Layer 7 of a small transformer language model trained on English Wikipedia (11 layers, counted from 0, width 64).
In attention head 0, each number of a token's query is one row of weights dot the token's vector x plus its bias. The head spreads its attention over the tokens so far by the softmax of query dot key.

Query weights of the head. A number n stands for n times 0.0071.
q0 (bias 0.076): -24 -35 5 5 -18 7 -25 -9 -4 16 -3 -19 -18 6 6 -10 1 2 25 -8 11 -2 22 2 -24 -16 16 -7 2 2 -16 3 -8 -9 9 -10 22 -15 1 -4 -6 -12 22 2 -2 -1 11 -10 -3 -25 -27 14 -1 25 -5 13 11 8 35 -4 -12 4 -23 -12
q1 (bias -0.173): 24 12 -6 27 -1 -20 18 -10 -7 0 18 9 30 -18 -3 13 27 -7 -2 2 4 -13 -5 -26 8 10 -4 1 -6 -1 -9 -11 -17 10 7 0 -16 7 -3 -12 5 0 12 17 -4 -22 -14 -5 16 19 18 -28 -8 -10 -9 -2 9 -5 -17 4 15 -4 4 23
q2 (bias -0.131): 38 -1 -11 4 7 -1 29 -8 20 -3 24 7 31 -19 -7 15 20 -16 4 0 -2 3 -21 -26 12 4 3 -4 -17 2 9 0 -7 10 9 18 -15 31 -8 -6 -15 -2 -16 14 0 -11 -12 -6 -21 -9 23 -19 -7 2 -14 -4 -3 3 -21 11 15 -16 9 13
q3 (bias -0.004): 18 23 -15 -5 7 8 23 -7 5 -22 12 18 11 -3 8 -9 -3 -12 -2 15 -22 10 -23 2 -4 6 14 9 -11 1 -2 -4 5 -5 -4 10 -25 -1 -3 -8 -6 30 -14 -4 -1 1 -10 10 -16 26 8 -13 4 0 8 -11 5 -5 -28 20 9 -5 21 -6
q4 (bias -0.223): 38 -39 -24 -10 8 -6 26 -10 -1 1 21 16 16 -20 -18 24 28 1 15 -3 -4 -1 -10 -24 1 0 10 -17 -1 8 -4 -21 -13 11 7 8 5 43 -5 -6 -18 -20 4 8 4 -8 -7 -30 -7 4 13 -8 -4 -27 -18 19 3 23 -33 7 23 -4 -11 -3
q5 (bias -0.004): 5 45 -11 19 -5 -10 16 12 29 -10 14 3 6 -10 20 19 16 7 -3 25 -12 0 12 -28 6 3 9 -18 1 -14 -23 1 4 -13 8 3 -16 2 -3 2 -11 22 -15 -6 12 -20 -26 5 -12 15 -3 -16 -24 -16 6 -15 -27 -9 -7 28 11 6 27 2
q6 (bias -0.432): 60 -9 -10 -17 -1 -22 5 -4 21 -24 37 -1 38 -15 -3 4 42 -41 -19 -5 -19 17 5 -20 4 3 0 -10 10 -2 -24 -37 -7 35 46 -23 -23 39 -31 -19 5 14 2 -15 -21 -16 -11 -14 18 48 14 -38 -18 -21 -15 9 7 -16 -30 39 -11 -6 33 -33
q7 (bias 0.196): -47 40 -12 -21 21 -3 -16 4 -56 24 -4 -8 -11 6 -3 -43 -21 3 -11 26 9 -2 19 37 -15 15 26 17 -3 4 -7 41 16 -2 -36 0 -39 -63 18 23 37 13 -10 24 1 -32 37 35 37 26 4 19 19 3 5 2 8 -21 33 -21 -1 9 -10 17
q8 (bias -0.239): -2 -32 -25 -27 -45 -8 -24 27 -16 -35 -13 33 23 9 -32 8 21 -19 7 -67 -10 -27 -21 6 -5 -12 21 -15 4 -1 9 -7 30 38 14 -26 40 38 -14 -41 -10 -6 41 -45 1 36 -7 -21 -1 21 -7 8 -11 -24 8 41 0 14 -11 41 -36 -17 28 -40
q9 (bias -0.393): 44 -29 -41 7 -2 -22 56 -11 6 -38 9 -2 11 -8 0 14 35 -13 5 -15 -41 -25 13 -18 7 29 -19 -14 16 30 -5 -18 18 18 11 0 -26 26 3 -11 -8 -7 -29 -3 25 -9 14 -22 -26 38 35 -24 -29 -24 10 -1 -13 14 -38 17 17 -6 5 -9
q10 (bias 0.315): -12 32 -20 -16 8 14 14 4 -27 24 -22 -13 24 7 29 6 1 21 1 63 9 4 -4 16 37 -22 37 23 3 -1 22 34 -16 -31 -10 23 -7 -29 20 9 -10 12 -3 10 30 6 -8 48 31 26 -7 19 -10 -6 24 -1 -27 -9 -6 -17 28 29 -20 37
q11 (bias 0.259): -56 1 11 58 0 34 -53 -22 -25 -12 7 -28 -36 -7 -1 24 -29 -10 26 -27 -17 26 34 -12 -56 -22 -10 19 34 -17 -13 2 -5 -55 -18 28 67 -6 8 -10 -8 10 -3 -21 -20 17 15 -19 -66 -67 8 30 -14 10 42 -22 -40 -10 43 25 -29 32 3 -15
q12 (bias 0.131): 19 21 -4 26 23 -17 -4 -16 9 7 15 -17 3 -20 -1 38 19 18 -20 31 -20 27 9 15 9 76 35 5 36 43 8 12 -35 -31 -11 38 -3 32 -1 18 28 1 -33 31 32 -46 -10 18 47 4 21 -7 -31 -15 22 -54 -3 -37 4 -30 47 33 -32 -18
q13 (bias 0.359): -43 62 30 3 49 34 -43 -23 -47 16 19 -5 -37 -15 -17 -16 -43 21 29 40 29 0 9 -3 -40 10 11 68 27 -5 32 4 4 -45 -36 11 -8 -75 42 -2 64 -17 1 17 20 -13 10 21 18 -33 0 31 18 47 31 -2 -10 12 7 -20 -32 -3 -23 3
q14 (bias 0.269): -56 -12 50 50 4 -6 19 -55 -22 -2 -32 -34 -60 12 19 -23 -42 79 58 44 8 40 -2 -9 -35 1 27 -33 15 12 -17 18 -29 -19 -55 24 60 -69 32 28 -64 26 -5 -4 -33 36 -12 18 -1 -50 14 14 -72 16 -27 -19 28 23 33 -74 14 -19 -40 57
q15 (bias -0.169): 8 -27 16 -25 -21 -30 19 -8 39 5 -7 5 -27 30 14 -33 -35 -17 21 -33 17 -3 16 -3 -16 -29 -35 -20 -15 -31 -30 1 10 36 -3 -38 16 0 -1 -18 -37 4 21 -7 -53 30 -38 -21 5 -8 -28 -25 12 -8 -32 26 7 -10 14 10 -47 -13 27 10
q16 (bias 0.640): -88 47 43 3 47 45 -94 -29 -43 62 -2 -29 -81 -11 -22 -14 -94 40 19 46 -10 20 31 25 -20 -15 -22 36 -21 -25 -8 8 21 -18 -74 16 34 -43 11 16 18 -42 13 38 -12 -32 8 53 47 -28 -4 31 8 39 53 -1 -10 -42 26 -24 22 47 6 6
q17 (bias 0.086): 3 8 23 -5 35 18 -10 -37 8 -11 25 -27 -8 20 -4 1 4 -16 -9 25 7 -7 -14 23 8 11 -10 30 -7 2 4 -17 11 -5 39 6 4 9 -24 14 -12 -19 -25 7 -30 -31 -13 1 -21 -2 1 4 23 13 13 42 1 -4 -36 13 26 -5 -22 -22
q18 (bias -0.039): -9 6 27 1 -10 -42 -11 -8 19 8 -35 -9 -24 19 -25 -29 -45 -1 24 -1 53 29 32 -10 -57 -23 4 17 9 -9 7 13 -21 15 -23 -41 -9 -38 0 -14 1 -18 34 -24 -26 16 -5 21 -1 5 20 11 21 6 -19 18 12 -8 -22 -1 -55 -23 23 -1
q19 (bias -0.020): 49 11 11 -27 27 -9 8 14 26 43 0 5 -32 4 -49 -4 -23 -4 8 -17 36 21 -15 -5 -12 -8 -32 -25 -28 5 26 -4 -25 26 -32 0 -8 27 15 29 -30 34 18 37 -26 13 -29 -24 58 -28 6 16 -15 -44 -12 0 -6 -24 -1 -4 24 28 -1 -30
q20 (bias -0.142): -33 47 -10 14 25 5 -49 -6 2 -33 34 14 -28 -3 11 -15 -34 9 -55 4 5 -25 1 20 -32 -2 24 10 -11 4 3 25 -19 -5 -5 -2 -25 -13 7 -15 1 -7 6 -8 -5 -42 18 34 -13 46 16 -5 -7 -1 17 37 -21 -10 15 6 -10 16 17 3
q21 (bias -0.102): -2 -17 10 -15 1 10 13 56 32 12 -25 7 -14 40 6 -24 -11 -9 47 -20 23 -2 -2 -9 -9 -27 -48 -15 -33 -18 -7 46 -7 25 0 -28 26 -29 -4 13 -37 -28 -3 1 -44 17 -42 -25 -31 9 2 14 20 1 -16 12 -1 -6 -19 -26 -15 -19 27 20
q22 (bias 0.053): -5 6 47 17 -2 -16 53 31 22 41 -1 -25 -19 11 -59 -43 -32 -7 60 -31 5 -25 15 -2 -27 11 -34 31 -2 18 14 -2 31 -6 13 17 -41 27 -59 29 23 -2 -33 -4 -5 1 4 1 51 -15 16 3 10 2 -1 -19 9 -16 -18 3 -29 -25 -5 17
q23 (bias -0.086): 1 -48 5 -13 -10 -47 28 5 3 2 -24 -6 -33 6 -12 7 25 -10 -31 -41 -16 -21 19 29 48 20 -40 4 -7 -9 7 21 14 40 0 -36 -2 5 18 -37 1 -77 -39 -20 -21 21 -55 -34 0 9 -29 -2 34 -20 -31 -11 -28 -4 43 -32 2 -37 -8 -65
q24 (bias -0.089): -5 -5 -4 4 49 25 20 -23 -5 -33 53 -1 34 -14 24 10 -14 -41 -33 50 -21 -23 -6 -7 -65 9 29 -7 12 5 6 -3 34 -10 -4 15 -8 -28 -6 20 19 30 -27 5 -3 -18 12 16 11 -8 5 -34 38 -5 -2 -31 10 51 -9 7 63 -17 -9 53
q25 (bias 0.089): -20 0 20 -13 11 23 43 -6 27 -8 -29 -38 -19 15 4 18 -5 17 42 8 -17 7 -1 -27 -8 1 -30 -2 -10 -20 -9 29 -8 -44 -29 -19 -13 24 -10 18 -28 -22 -16 23 -4 -22 -3 12 -45 -16 13 -13 -7 -6 21 10 1 -27 -4 -40 -17 4 8 17
q26 (bias -0.092): 1 3 19 -29 2 16 -20 8 17 32 8 33 -34 38 -15 -45 -16 -4 48 -41 41 -7 19 -19 -27 -21 -19 -12 -6 -24 -8 27 26 24 -16 -11 2 0 -7 -5 -33 -33 -7 -8 -46 32 -30 -22 -3 -13 -4 14 -10 -17 -23 29 11 -21 -1 -4 -35 -21 24 -10
q27 (bias -0.029): 0 17 17 -29 9 8 5 16 22 1 2 1 -4 -12 3 16 -37 0 11 -14 1 2 13 -19 -17 31 -21 2 -1 -36 5 -25 32 3 -29 10 -49 19 -11 0 -2 0 23 -7 21 -8 -19 -9 12 30 36 -23 38 -11 -11 -38 -35 -46 3 -2 -27 3 16 11
q28 (bias -0.057): 16 -29 -28 36 43 -13 -39 -26 -29 -34 -8 5 25 -28 -7 -14 -4 21 49 -12 -18 49 -39 29 -14 -19 72 6 9 21 20 -27 13 39 14 42 -5 -32 55 -11 -8 27 12 -5 28 14 -14 -23 -33 -21 42 -10 45 4 18 -30 -8 2 -20 -25 -21 -15 -30 -46
q29 (bias 0.034): -9 -38 -14 -1 -32 46 4 1 -14 -15 37 -25 48 19 -30 38 -8 4 6 -8 -39 -13 -9 -27 34 -3 0 16 7 4 -2 -14 -23 30 27 -41 -32 -2 -15 -17 -10 -35 32 8 -14 -27 64 -34 -20 26 16 -47 4 -14 40 -3 -10 20 -43 55 -5 5 34 -16
q30 (bias 0.082): 23 22 -9 -14 0 -50 20 -21 54 44 -14 -6 -16 8 2 29 14 -28 -12 16 27 16 -25 27 4 -42 57 30 7 23 35 -8 6 -18 4 -7 -5 -32 39 -9 28 -35 10 -8 -13 13 -47 20 11 28 18 53 42 53 35 19 -32 -5 37 14 -23 -2 -6 6
q31 (bias -0.078): 0 -9 -34 -37 -3 -23 -11 -13 -38 2 -5 -18 2 -19 10 -15 32 -20 -39 -36 -8 3 0 54 -11 9 53 12 71 15 12 -68 6 -10 -28 9 -11 -23 -13 -26 22 -11 -23 -40 23 3 48 11 42 50 0 -20 43 0 20 -10 24 -2 15 -38 36 -11 -13 -18

Each question shows a short text with each token's key, already scaled and adjusted for position as the last token sees it. A number n stands for n times 0.018.

Then comes the last token's vector x. A number n stands for n times 0.042.

0 "5": -2 30 -4 23 -20 9 3 12 -11 -13 19 2 3 19 1 -26 21 -66 0 -2 4 6 -18 -12 -5 7 0 -12 4 20 0 1
1 " |": -29 10 -4 27 -20 27 -16 11 -48 -2 50 9 22 21 17 -58 25 -68 -23 -5 -9 -2 -3 -1 -10 -2 -14 0 -6 6 -2 3
2 " ": -10 -13 -10 13 -10 3 -2 1 -19 -11 23 -1 6 21 12 -31 23 -54 -17 11 -6 11 1 -3 7 2 -2 11 -8 9 -1 -2
3 "8": 1 -31 -27 -5 -20 -2 -8 3 -18 -13 31 5 14 21 1 -39 24 -62 -3 7 2 12 -8 -5 3 5 -5 1 7 31 8 1
4 " |": 29 -8 -25 -7 -32 4 -22 6 -25 -11 43 6 13 28 13 -63 27 -71 -20 -4 -3 -2 1 -8 -8 3 -13 -4 3 14 -7 -1
x: 36 1 4 3 -1 3 1 11 -6 34 -14 -13 10 -7 17 -6 17 4 -1 -36 -9 -1 5 4 16 -7 -8 16 -1 -12 0 10 -11 10 -30 12 -14 24 0 6 16 3 11 27 18 -1 -1 7 10 4 13 0 -10 3 13 -18 -11 -14 9 7 1 53 -2 -54
Which token does the last token look at most, and with what share of its attention? 1 " |", with about 60%

0 " was": -1 35 10 27 -29 12 5 37 -41 -31 31 2 33 27 13 -42 21 -76 5 -8 18 0 -16 -31 -10 -7 1 7 -5 -10 2 -4
1 " h": -14 1 -5 10 -11 1 10 18 -12 -25 24 -3 29 37 19 -36 26 -57 -20 2 1 7 4 -6 7 5 2 2 -10 -2 -15 -4
2 "ir": -12 -14 -28 9 -15 5 -3 18 -21 -10 19 9 23 11 16 -33 27 -67 -5 -4 1 13 5 12 -6 11 14 -2 17 1 -8 -3
3 "ed": -4 -27 -30 1 -17 -7 2 23 -3 -33 25 11 37 23 18 -35 19 -68 3 2 15 1 -4 -5 2 3 11 14 6 -1 -12 8
4 " as": 27 -11 -20 2 -22 -14 -24 32 -16 -32 32 11 25 28 7 -41 21 -73 3 -27 11 8 -7 -33 -4 -2 10 9 -2 4 4 3
x: 9 1 -16 10 25 -3 20 -25 -8 1 21 -37 7 -4 9 14 -24 22 -5 29 -49 5 -11 -10 8 3 -10 38 19 -14 -21 -2 15 -29 1 22 14 -15 26 7 13 -4 5 8 16 -5 -15 -4 15 -8 17 15 -5 7 2 -7 -2 10 -14 23 -2 -24 47 -5
Which two tokens does the last token look at most, in order? 0 " was", 1 " h"

0 " at": -8 24 0 32 -13 17 -14 36 -23 -17 37 9 29 32 3 -49 18 -80 0 -3 2 1 2 -13 -6 -2 5 -3 0 9 5 -6
1 " the": -31 8 -2 18 -43 21 -21 24 -37 -20 49 4 39 26 5 -63 26 -85 -16 2 11 14 -22 -11 -8 11 8 8 5 -11 -2 11
2 " F": -5 -4 -10 8 -8 -2 1 8 -14 -10 21 9 23 19 17 -35 32 -50 -14 -7 2 10 -4 4 -2 11 8 -5 -15 -25 -8 -9
3 "irst": -5 -19 -20 4 -16 3 -8 26 -20 -23 2 12 34 29 13 -45 31 -42 -22 -12 11 6 -18 -10 -8 -2 9 -4 -5 -17 -14 -7
4 " B": 3 1 -13 -4 -8 2 1 12 -12 -14 16 9 27 24 16 -31 32 -49 -16 1 -1 11 4 4 0 8 5 -8 -10 -17 0 -13
x: -24 -9 13 14 23 2 -6 -5 -16 5 6 -6 -18 7 -15 7 -1 -10 15 8 -25 13 0 -6 0 -15 8 -8 4 6 16 6 -8 -4 -20 -9 -13 -1 -18 -7 -14 -21 19 1 -10 10 -14 -12 17 3 -42 -3 10 21 -20 -7 9 -8 0 -14 -5 67 7 20
Which two tokens does the last token look at most, in order? 3 "irst", 4 " B"

0 "er": 8 36 -3 34 -13 18 5 21 -15 -13 26 6 1 19 13 -28 19 -71 -5 1 15 9 -17 -1 11 -9 2 -2 -2 15 -8 8
1 "ed": -15 21 -8 24 -10 4 8 16 -11 -25 32 8 20 23 19 -23 22 -68 2 -3 16 7 -5 1 13 -1 4 2 -3 -1 -15 12
2 " as": -18 -19 -7 18 -22 0 -16 31 -22 -28 36 8 23 28 8 -42 20 -68 3 -25 6 7 -5 -30 -3 -2 8 6 -2 1 6 5
3 " the": 7 -30 -17 9 -42 1 -25 14 -34 -25 47 5 30 26 8 -59 26 -78 -11 2 15 12 -20 -11 -4 8 12 4 3 -6 -2 15
4 "ir": 18 -17 -23 -1 -27 -13 -21 24 -30 -23 31 8 43 31 18 -44 28 -61 -18 4 11 9 -11 -7 4 -1 12 -5 16 -11 -12 -6
x: -12 9 24 6 44 8 14 -9 34 14 6 1 0 10 3 -20 17 -20 39 -22 -2 8 -39 15 -3 -21 -6 9 -19 -19 -6 -10 -12 -7 22 7 -3 2 -6 -7 -5 -15 -15 27 3 -30 17 16 18 1 2 -6 -34 29 10 2 0 -3 -13 25 21 20 10 5
Which two tokens does the last token look at most, in order? 2 " as", 4 "ir"

0 "al": 0 33 -7 31 -16 21 1 15 -11 -22 23 7 12 12 5 -24 20 -68 2 -3 9 11 -7 -1 8 -4 11 7 -8 8 -18 14
1 " F": -3 4 -2 8 -6 2 4 8 -4 -13 19 6 18 20 16 -34 34 -46 -14 -7 0 11 -1 0 -2 10 7 -4 -20 -19 -16 -12
2 "our": -19 -14 -25 6 -27 8 -17 24 -14 -21 20 8 31 19 5 -38 27 -64 0 4 8 13 -17 -4 -4 7 3 -10 5 -1 -7 7
3 "s": -5 -18 -27 3 -22 2 -10 38 -9 -21 20 5 28 27 7 -34 29 -59 -14 -10 -6 18 -6 -7 5 -6 0 -29 -5 -13 -15 -4
4 " |": 28 -19 -31 -2 -39 8 -17 20 -39 -12 48 11 27 30 15 -62 29 -68 -22 -8 -8 -7 -3 -1 -2 2 -22 -5 -9 9 -1 2
x: 28 2 21 3 16 3 11 9 5 12 -11 -11 1 -9 -10 8 4 7 -11 -40 -12 9 10 4 6 8 0 24 -11 -16 1 6 3 -3 11 37 -9 22 11 2 17 -1 -6 19 -11 -4 -9 -11 7 0 -4 13 12 -1 7 -11 -8 -12 5 -4 -1 64 -17 -51
Which two tokens does the last token look at most, in order? 4 " |", 2 "our"

0 "A": -5 24 -9 29 -22 11 -4 39 -16 -8 32 3 21 11 1 -26 21 -72 0 -11 -2 20 -6 2 -7 11 11 -16 -9 1 -8 -9
1 "A": -23 9 -22 21 -24 5 -9 38 -15 -8 32 4 21 11 1 -26 22 -72 0 -11 -2 20 -6 2 -7 11 11 -16 -9 1 -8 -9
2 " F": -5 -2 -7 6 -7 -2 -1 12 -2 -11 19 6 18 19 14 -31 33 -45 -10 -6 2 12 -1 -1 1 11 11 -8 -18 -19 -10 -12
3 "in": 13 -23 -21 -5 -24 1 -22 23 -4 -19 30 13 18 15 -2 -25 21 -65 12 -15 3 12 3 -27 8 0 11 12 -12 8 -4 -15
4 "al": 30 -23 -25 -17 -35 3 -9 19 -18 -19 26 11 26 15 0 -30 26 -63 -5 -12 12 14 -20 -1 -4 5 10 0 -19 13 -23 4
x: 26 42 6 11 30 4 -7 -5 -8 -13 -10 22 -8 -2 -4 12 -2 -23 15 0 -16 -2 20 21 8 7 13 41 -1 6 4 -1 -10 -11 5 32 8 -14 -5 -3 -36 -41 -5 25 13 -15 4 15 14 -6 -23 5 -15 -12 12 11 28 -3 -11 -9 5 15 -37 -16
Which two tokens does the last token look at most, in order? 2 " F", 4 "al"

0 " S": -2 8 -7 13 -9 6 2 22 -12 -11 18 3 14 25 8 -33 29 -51 -10 -5 2 17 8 -3 6 8 4 -12 -10 -18 -7 -18
1 "ou": -21 0 -28 13 -21 2 -11 11 -10 -12 22 8 35 9 -4 -21 25 -68 13 2 -2 24 3 -4 -1 18 8 -16 5 7 12 -1
2 "th": -24 -16 -17 5 -28 4 -5 22 -28 -15 23 14 34 20 8 -38 26 -59 -17 -11 12 15 1 -9 -14 13 11 -11 -6 -9 -12 -8
3 " S": 2 -6 -15 -3 -10 -6 -7 17 -11 -10 20 3 10 26 7 -35 28 -51 -10 -4 -1 18 10 -3 2 10 3 -11 -4 -24 -5 -21
4 "l": 18 3 -10 -16 -4 -6 -7 23 0 -19 13 -2 8 25 9 -15 29 -52 -2 -1 -2 15 5 -17 24 2 9 -16 0 -2 1 -8
x: -50 -12 42 14 0 -22 2 -3 -8 3 -31 24 8 -9 3 6 4 7 4 17 -19 6 4 -16 -10 -13 -12 6 14 -13 -23 -9 29 -14 -7 -12 -16 -19 -15 15 -6 -33 -10 7 -9 15 2 -11 26 -10 8 -12 -1 4 10 13 -36 -8 11 1 9 16 10 8
Which token does the last token look at most, and with what share of its attention? 2 "th", with about 30%

0 " in": -11 19 0 25 -14 11 -8 38 -18 -16 35 6 31 32 5 -40 21 -78 0 -7 5 0 12 -13 -4 9 10 6 -1 2 -1 -4
1 " M": -9 0 -6 9 -13 3 2 19 -14 -13 28 0 21 22 14 -29 30 -49 -11 -2 -1 14 4 -6 -2 9 -1 -7 -8 -20 5 -12
2 "os": -15 -14 -31 -6 -23 4 -3 24 -3 -12 6 10 19 2 -4 -14 28 -58 4 0 9 26 9 -14 -7 6 10 -1 2 1 3 -13
3 "c": 1 -19 -27 -9 -18 6 -16 20 -16 -19 22 14 11 14 0 -31 22 -56 -11 -6 -18 12 10 0 -6 3 3 -10 7 -3 -9 -8
4 "ow": 22 -14 -29 -20 -19 -5 -17 19 -5 -21 28 14 19 15 5 -35 21 -62 -3 -6 3 16 3 -4 3 -5 -1 -17 -2 0 2 6
x: 11 0 -3 -13 15 9 28 -15 12 -4 8 -19 -14 -11 -6 -4 -5 -19 -16 0 -2 17 13 -5 -2 14 -26 14 -17 11 -5 -20 -3 12 5 -2 -12 -2 4 8 16 -18 -24 26 14 5 -7 12 18 7 -30 3 3 10 20 0 17 13 -13 -9 11 -10 -80 -10
Which token does the last token look at most, and with what share of its attention? 1 " M", with about 50%

0 " ": -9 15 -3 15 -6 5 2 11 -8 -10 22 -6 6 21 9 -32 24 -56 -17 2 -4 16 0 -2 -1 15 4 4 -13 12 -4 -9
1 "0": -18 6 -20 13 -9 -4 2 13 -9 -14 28 -2 7 26 8 -32 23 -57 -13 -7 -3 10 -14 -4 -3 12 1 -8 2 18 -3 -17
2 " |": -25 -20 -19 19 -29 18 -13 19 -25 -5 43 -1 8 28 12 -61 27 -64 -16 -10 2 -8 -8 -6 -4 4 -14 -3 2 19 0 1
3 " ": 7 -18 -15 4 -12 0 -2 3 -15 -10 20 -5 -1 17 8 -29 23 -48 -7 4 0 12 -5 -4 3 7 6 9 -8 15 -1 -1
4 "0": 19 -8 -17 -17 -2 -10 -4 7 -14 -16 32 2 8 27 9 -36 22 -60 -15 -5 -6 8 -7 -2 -6 10 -2 1 0 19 -5 -12
x: -27 8 -23 -6 -7 11 -11 11 -17 36 -15 1 2 -31 2 -4 21 32 -21 -14 -19 0 5 -16 6 -12 2 -5 -21 11 -13 15 7 -4 20 29 -8 -6 10 12 0 17 -16 16 4 -8 -9 26 -2 7 -9 21 -9 12 25 -21 -5 -11 -2 -33 11 53 -17 6
Which token does the last token look at most, and with what share of its attention? 2 " |", with about 100%

0 "ed": 4 24 8 16 -14 1 9 19 -6 -31 36 2 21 22 19 -21 21 -58 3 -8 18 3 -2 -14 9 0 3 19 -13 -3 -20 4
1 " as": -25 4 3 19 -21 6 -11 32 -24 -27 35 7 25 28 8 -41 20 -66 3 -24 8 6 -6 -31 -2 -2 9 7 -2 1 7 5
2 " a": -7 -17 -10 17 -23 -17 -17 30 -5 -33 38 -4 35 38 12 -47 23 -72 -5 2 0 13 -3 -21 1 9 -2 -5 4 -5 -9 1
3 " l": 8 -10 -15 -2 -6 -4 3 13 -7 -19 25 -1 19 38 17 -38 27 -63 -25 9 -1 5 -1 -7 4 12 -1 -2 -12 -3 -1 -11
4 "it": 25 8 -13 -21 -7 -8 -17 11 -1 -17 20 8 15 4 5 -20 26 -67 4 -7 -2 14 10 -8 1 12 15 4 -12 9 -9 7
x: 15 23 17 -13 8 20 -33 29 -20 28 -4 -21 -21 18 13 -7 -12 -7 11 22 -11 2 7 -13 11 -14 0 1 -9 3 -11 -9 17 -24 22 -44 14 -10 13 -3 35 -40 -22 -9 6 28 8 42 8 11 4 1 2 -7 11 -18 -1 -7 7 -26 7 -6 -17 -5
Which two tokens does the last token look at most, in order? 2 " a", 1 " as"

0 "J": -6 23 -6 32 -16 11 -11 34 -17 -7 28 9 17 7 0 -27 26 -61 -5 -1 -2 22 -4 -2 -3 -7 12 -9 -5 -16 -3 -11
1 "ac": -19 3 -30 20 -14 18 -11 23 -3 -9 12 11 10 19 4 -36 23 -61 -9 3 1 16 9 -13 -6 -13 10 -1 1 -4 -10 -19
2 "qu": -13 -15 -21 7 -17 -9 -4 15 -7 -20 25 9 21 7 1 -14 28 -51 10 9 2 28 -5 -6 14 5 14 -7 -3 -17 0 4
3 "es": -1 -33 -32 0 -22 -4 -10 30 -15 -19 26 10 20 13 6 -18 25 -83 11 0 13 20 -11 -14 13 -14 14 -5 -3 -10 -16 15
4 " B": 5 -4 -16 -7 -6 0 1 19 -9 -12 14 4 17 23 15 -26 31 -50 -6 -2 2 12 6 8 6 5 5 -13 -12 -15 -1 -10
x: -35 -10 15 3 12 6 -3 7 -11 4 -2 -9 -3 7 -17 16 6 -15 6 26 -17 16 -2 -9 10 -7 5 -1 2 2 5 9 -9 -11 -17 -13 -11 2 -34 -11 -16 -27 12 16 -8 5 -2 -20 15 -3 -42 -9 4 10 -17 -2 4 -4 3 -4 -1 64 4 18
Which two tokens does the last token look at most, in order? 4 " B", 3 "es"

0 ",": 0 35 17 25 -21 24 5 32 -38 -17 37 4 21 28 12 -40 27 -73 1 7 19 1 -32 -18 9 1 9 -6 -5 2 -1 14
1 " b": -8 -2 -4 9 0 5 9 5 -2 -21 21 1 23 28 23 -30 25 -57 -16 3 -3 8 3 1 2 15 4 2 -7 2 -6 -3
2 "ut": -29 -21 -28 13 -27 5 -14 34 -20 -22 30 -3 18 14 7 -39 26 -69 0 -21 9 0 -18 -10 11 -1 5 8 3 10 -3 18
3 " n": 3 -13 -10 -1 -8 6 5 10 -17 -17 24 -2 15 28 21 -27 28 -55 -13 -14 5 11 -7 2 -2 7 2 5 -16 -3 -10 -3
4 "e": 37 -4 -16 -20 -15 -22 -19 30 2 -29 39 -9 21 22 5 -29 21 -75 -1 -4 5 16 4 -16 9 5 13 0 -6 1 -8 7
x: -2 3 15 -14 -10 -1 -17 -17 0 24 3 11 12 -32 9 -14 -13 7 8 14 -37 12 13 -11 15 -17 -1 15 -9 -16 26 16 5 -13 -2 2 -3 -34 -8 -5 50 -44 8 13 0 8 37 -4 -10 5 3 4 3 10 48 6 -22 -20 2 21 18 -13 2 22
Which token does the last token look at most? 2 "ut"

0 " se": -5 25 -4 19 -17 6 3 9 -18 -23 27 -4 24 22 11 -43 25 -69 -20 -1 -2 12 -14 0 2 16 4 9 -19 -10 -8 -4
1 "ver": -34 5 -27 21 -17 19 -3 15 -37 -11 17 17 30 3 10 -29 22 -62 -10 2 6 8 -12 -4 -18 -2 19 12 -9 -3 -6 -9
2 "al": -31 -14 -27 17 -31 9 -19 19 -33 -16 34 8 27 18 12 -42 23 -58 -1 -3 9 6 -25 -6 0 -3 16 2 17 10 -1 10
3 " g": 2 -16 -8 -4 -9 0 -3 1 -9 -15 20 -2 14 15 17 -29 25 -57 -20 -5 -2 16 -8 2 -4 22 13 15 -5 11 -7 -3
4 "u": 18 -2 -10 -22 -13 -21 -10 12 -11 -13 21 1 13 17 6 -25 19 -53 7 -5 4 8 13 -10 9 7 4 8 10 0 9 -3
x: -50 -21 6 -27 -2 5 -9 5 -12 5 -14 14 9 12 -15 -2 20 -21 32 -9 -8 -13 25 17 -3 -18 -31 15 -4 -1 2 -8 -11 -29 -24 4 9 1 22 6 33 6 -9 13 6 2 -9 -9 12 15 -6 2 -24 6 33 -12 -13 -7 -23 -16 15 -14 23 1
Which token does the last token look at most, and with what share of its attention? 2 "al", with about 30%

0 " O": -11 5 -9 18 -16 6 -2 31 -12 -4 19 1 23 25 4 -37 25 -47 -4 -14 -13 18 0 5 -10 13 -4 -13 4 -15 -4 -15
1 "ld": -18 7 -17 17 -14 13 -12 28 -11 -13 14 14 34 18 -2 -30 26 -45 -2 -14 -1 19 0 -6 -5 7 13 5 -8 -5 -10 -8
2 " Ch": -8 -2 -11 6 -9 -5 5 12 -14 -13 17 5 11 23 14 -28 27 -38 -11 1 2 13 -4 5 -4 7 4 -5 5 -15 4 -10
3 "ur": 16 -28 -30 -24 -24 -5 -13 16 -5 -15 11 6 12 6 -4 -28 22 -58 0 -4 -3 22 -5 -8 -3 -1 12 -10 11 -3 -3 -2
4 "ch": 19 -22 -26 -18 -18 -6 -7 28 -9 -24 25 7 20 18 11 -27 22 -60 -7 -12 -1 12 -9 -4 5 2 9 -11 7 -2 -16 6
x: -2 -16 21 -4 45 7 33 -3 7 -12 32 6 -7 -36 -14 -9 5 -16 -4 2 4 -5 9 25 1 -8 -4 -7 -7 26 20 8 1 13 -29 -2 -13 -24 -18 -2 -2 -22 -22 9 16 -17 9 12 7 1 2 7 2 25 8 10 -12 18 -5 -20 27 28 -47 -7
Which token does the last token look at most? 0 " O"

0 "r": -1 19 -8 18 -17 3 -1 20 -2 -16 16 -4 7 11 11 -22 23 -57 -1 -7 -6 30 -18 -2 -3 4 22 -12 9 1 0 -10
1 "ain": -25 20 -21 25 -13 16 -5 13 -15 -16 25 11 18 7 20 -30 25 -70 -10 -8 7 15 -28 4 -1 5 14 0 -3 2 -11 3
2 " in": -13 -17 -21 15 -16 2 -17 35 -13 -19 34 7 28 33 4 -36 21 -76 3 -7 4 0 11 -13 -4 9 12 7 -1 5 -1 -5
3 "t": 9 -23 -19 1 -12 -3 -12 18 -5 -9 23 6 3 19 16 -41 20 -62 -14 -12 0 9 0 -15 -1 -1 5 5 12 14 -5 -9
4 "o": 21 -7 -20 -9 -15 -14 -23 25 -10 -14 32 2 16 32 15 -47 21 -60 -5 -11 14 11 3 -13 16 -1 4 4 6 -3 0 6
x: 0 0 4 0 -19 -5 21 -16 11 12 8 -3 8 -1 -6 2 -48 12 6 -2 -30 5 9 16 -13 -9 -8 8 -8 7 -47 8 -5 2 -24 28 15 -13 19 -7 14 -7 -10 36 24 3 -1 7 5 11 -22 -27 1 17 51 17 -11 2 -14 43 19 -6 19 2
Which token does the last token look at most? 2 " in"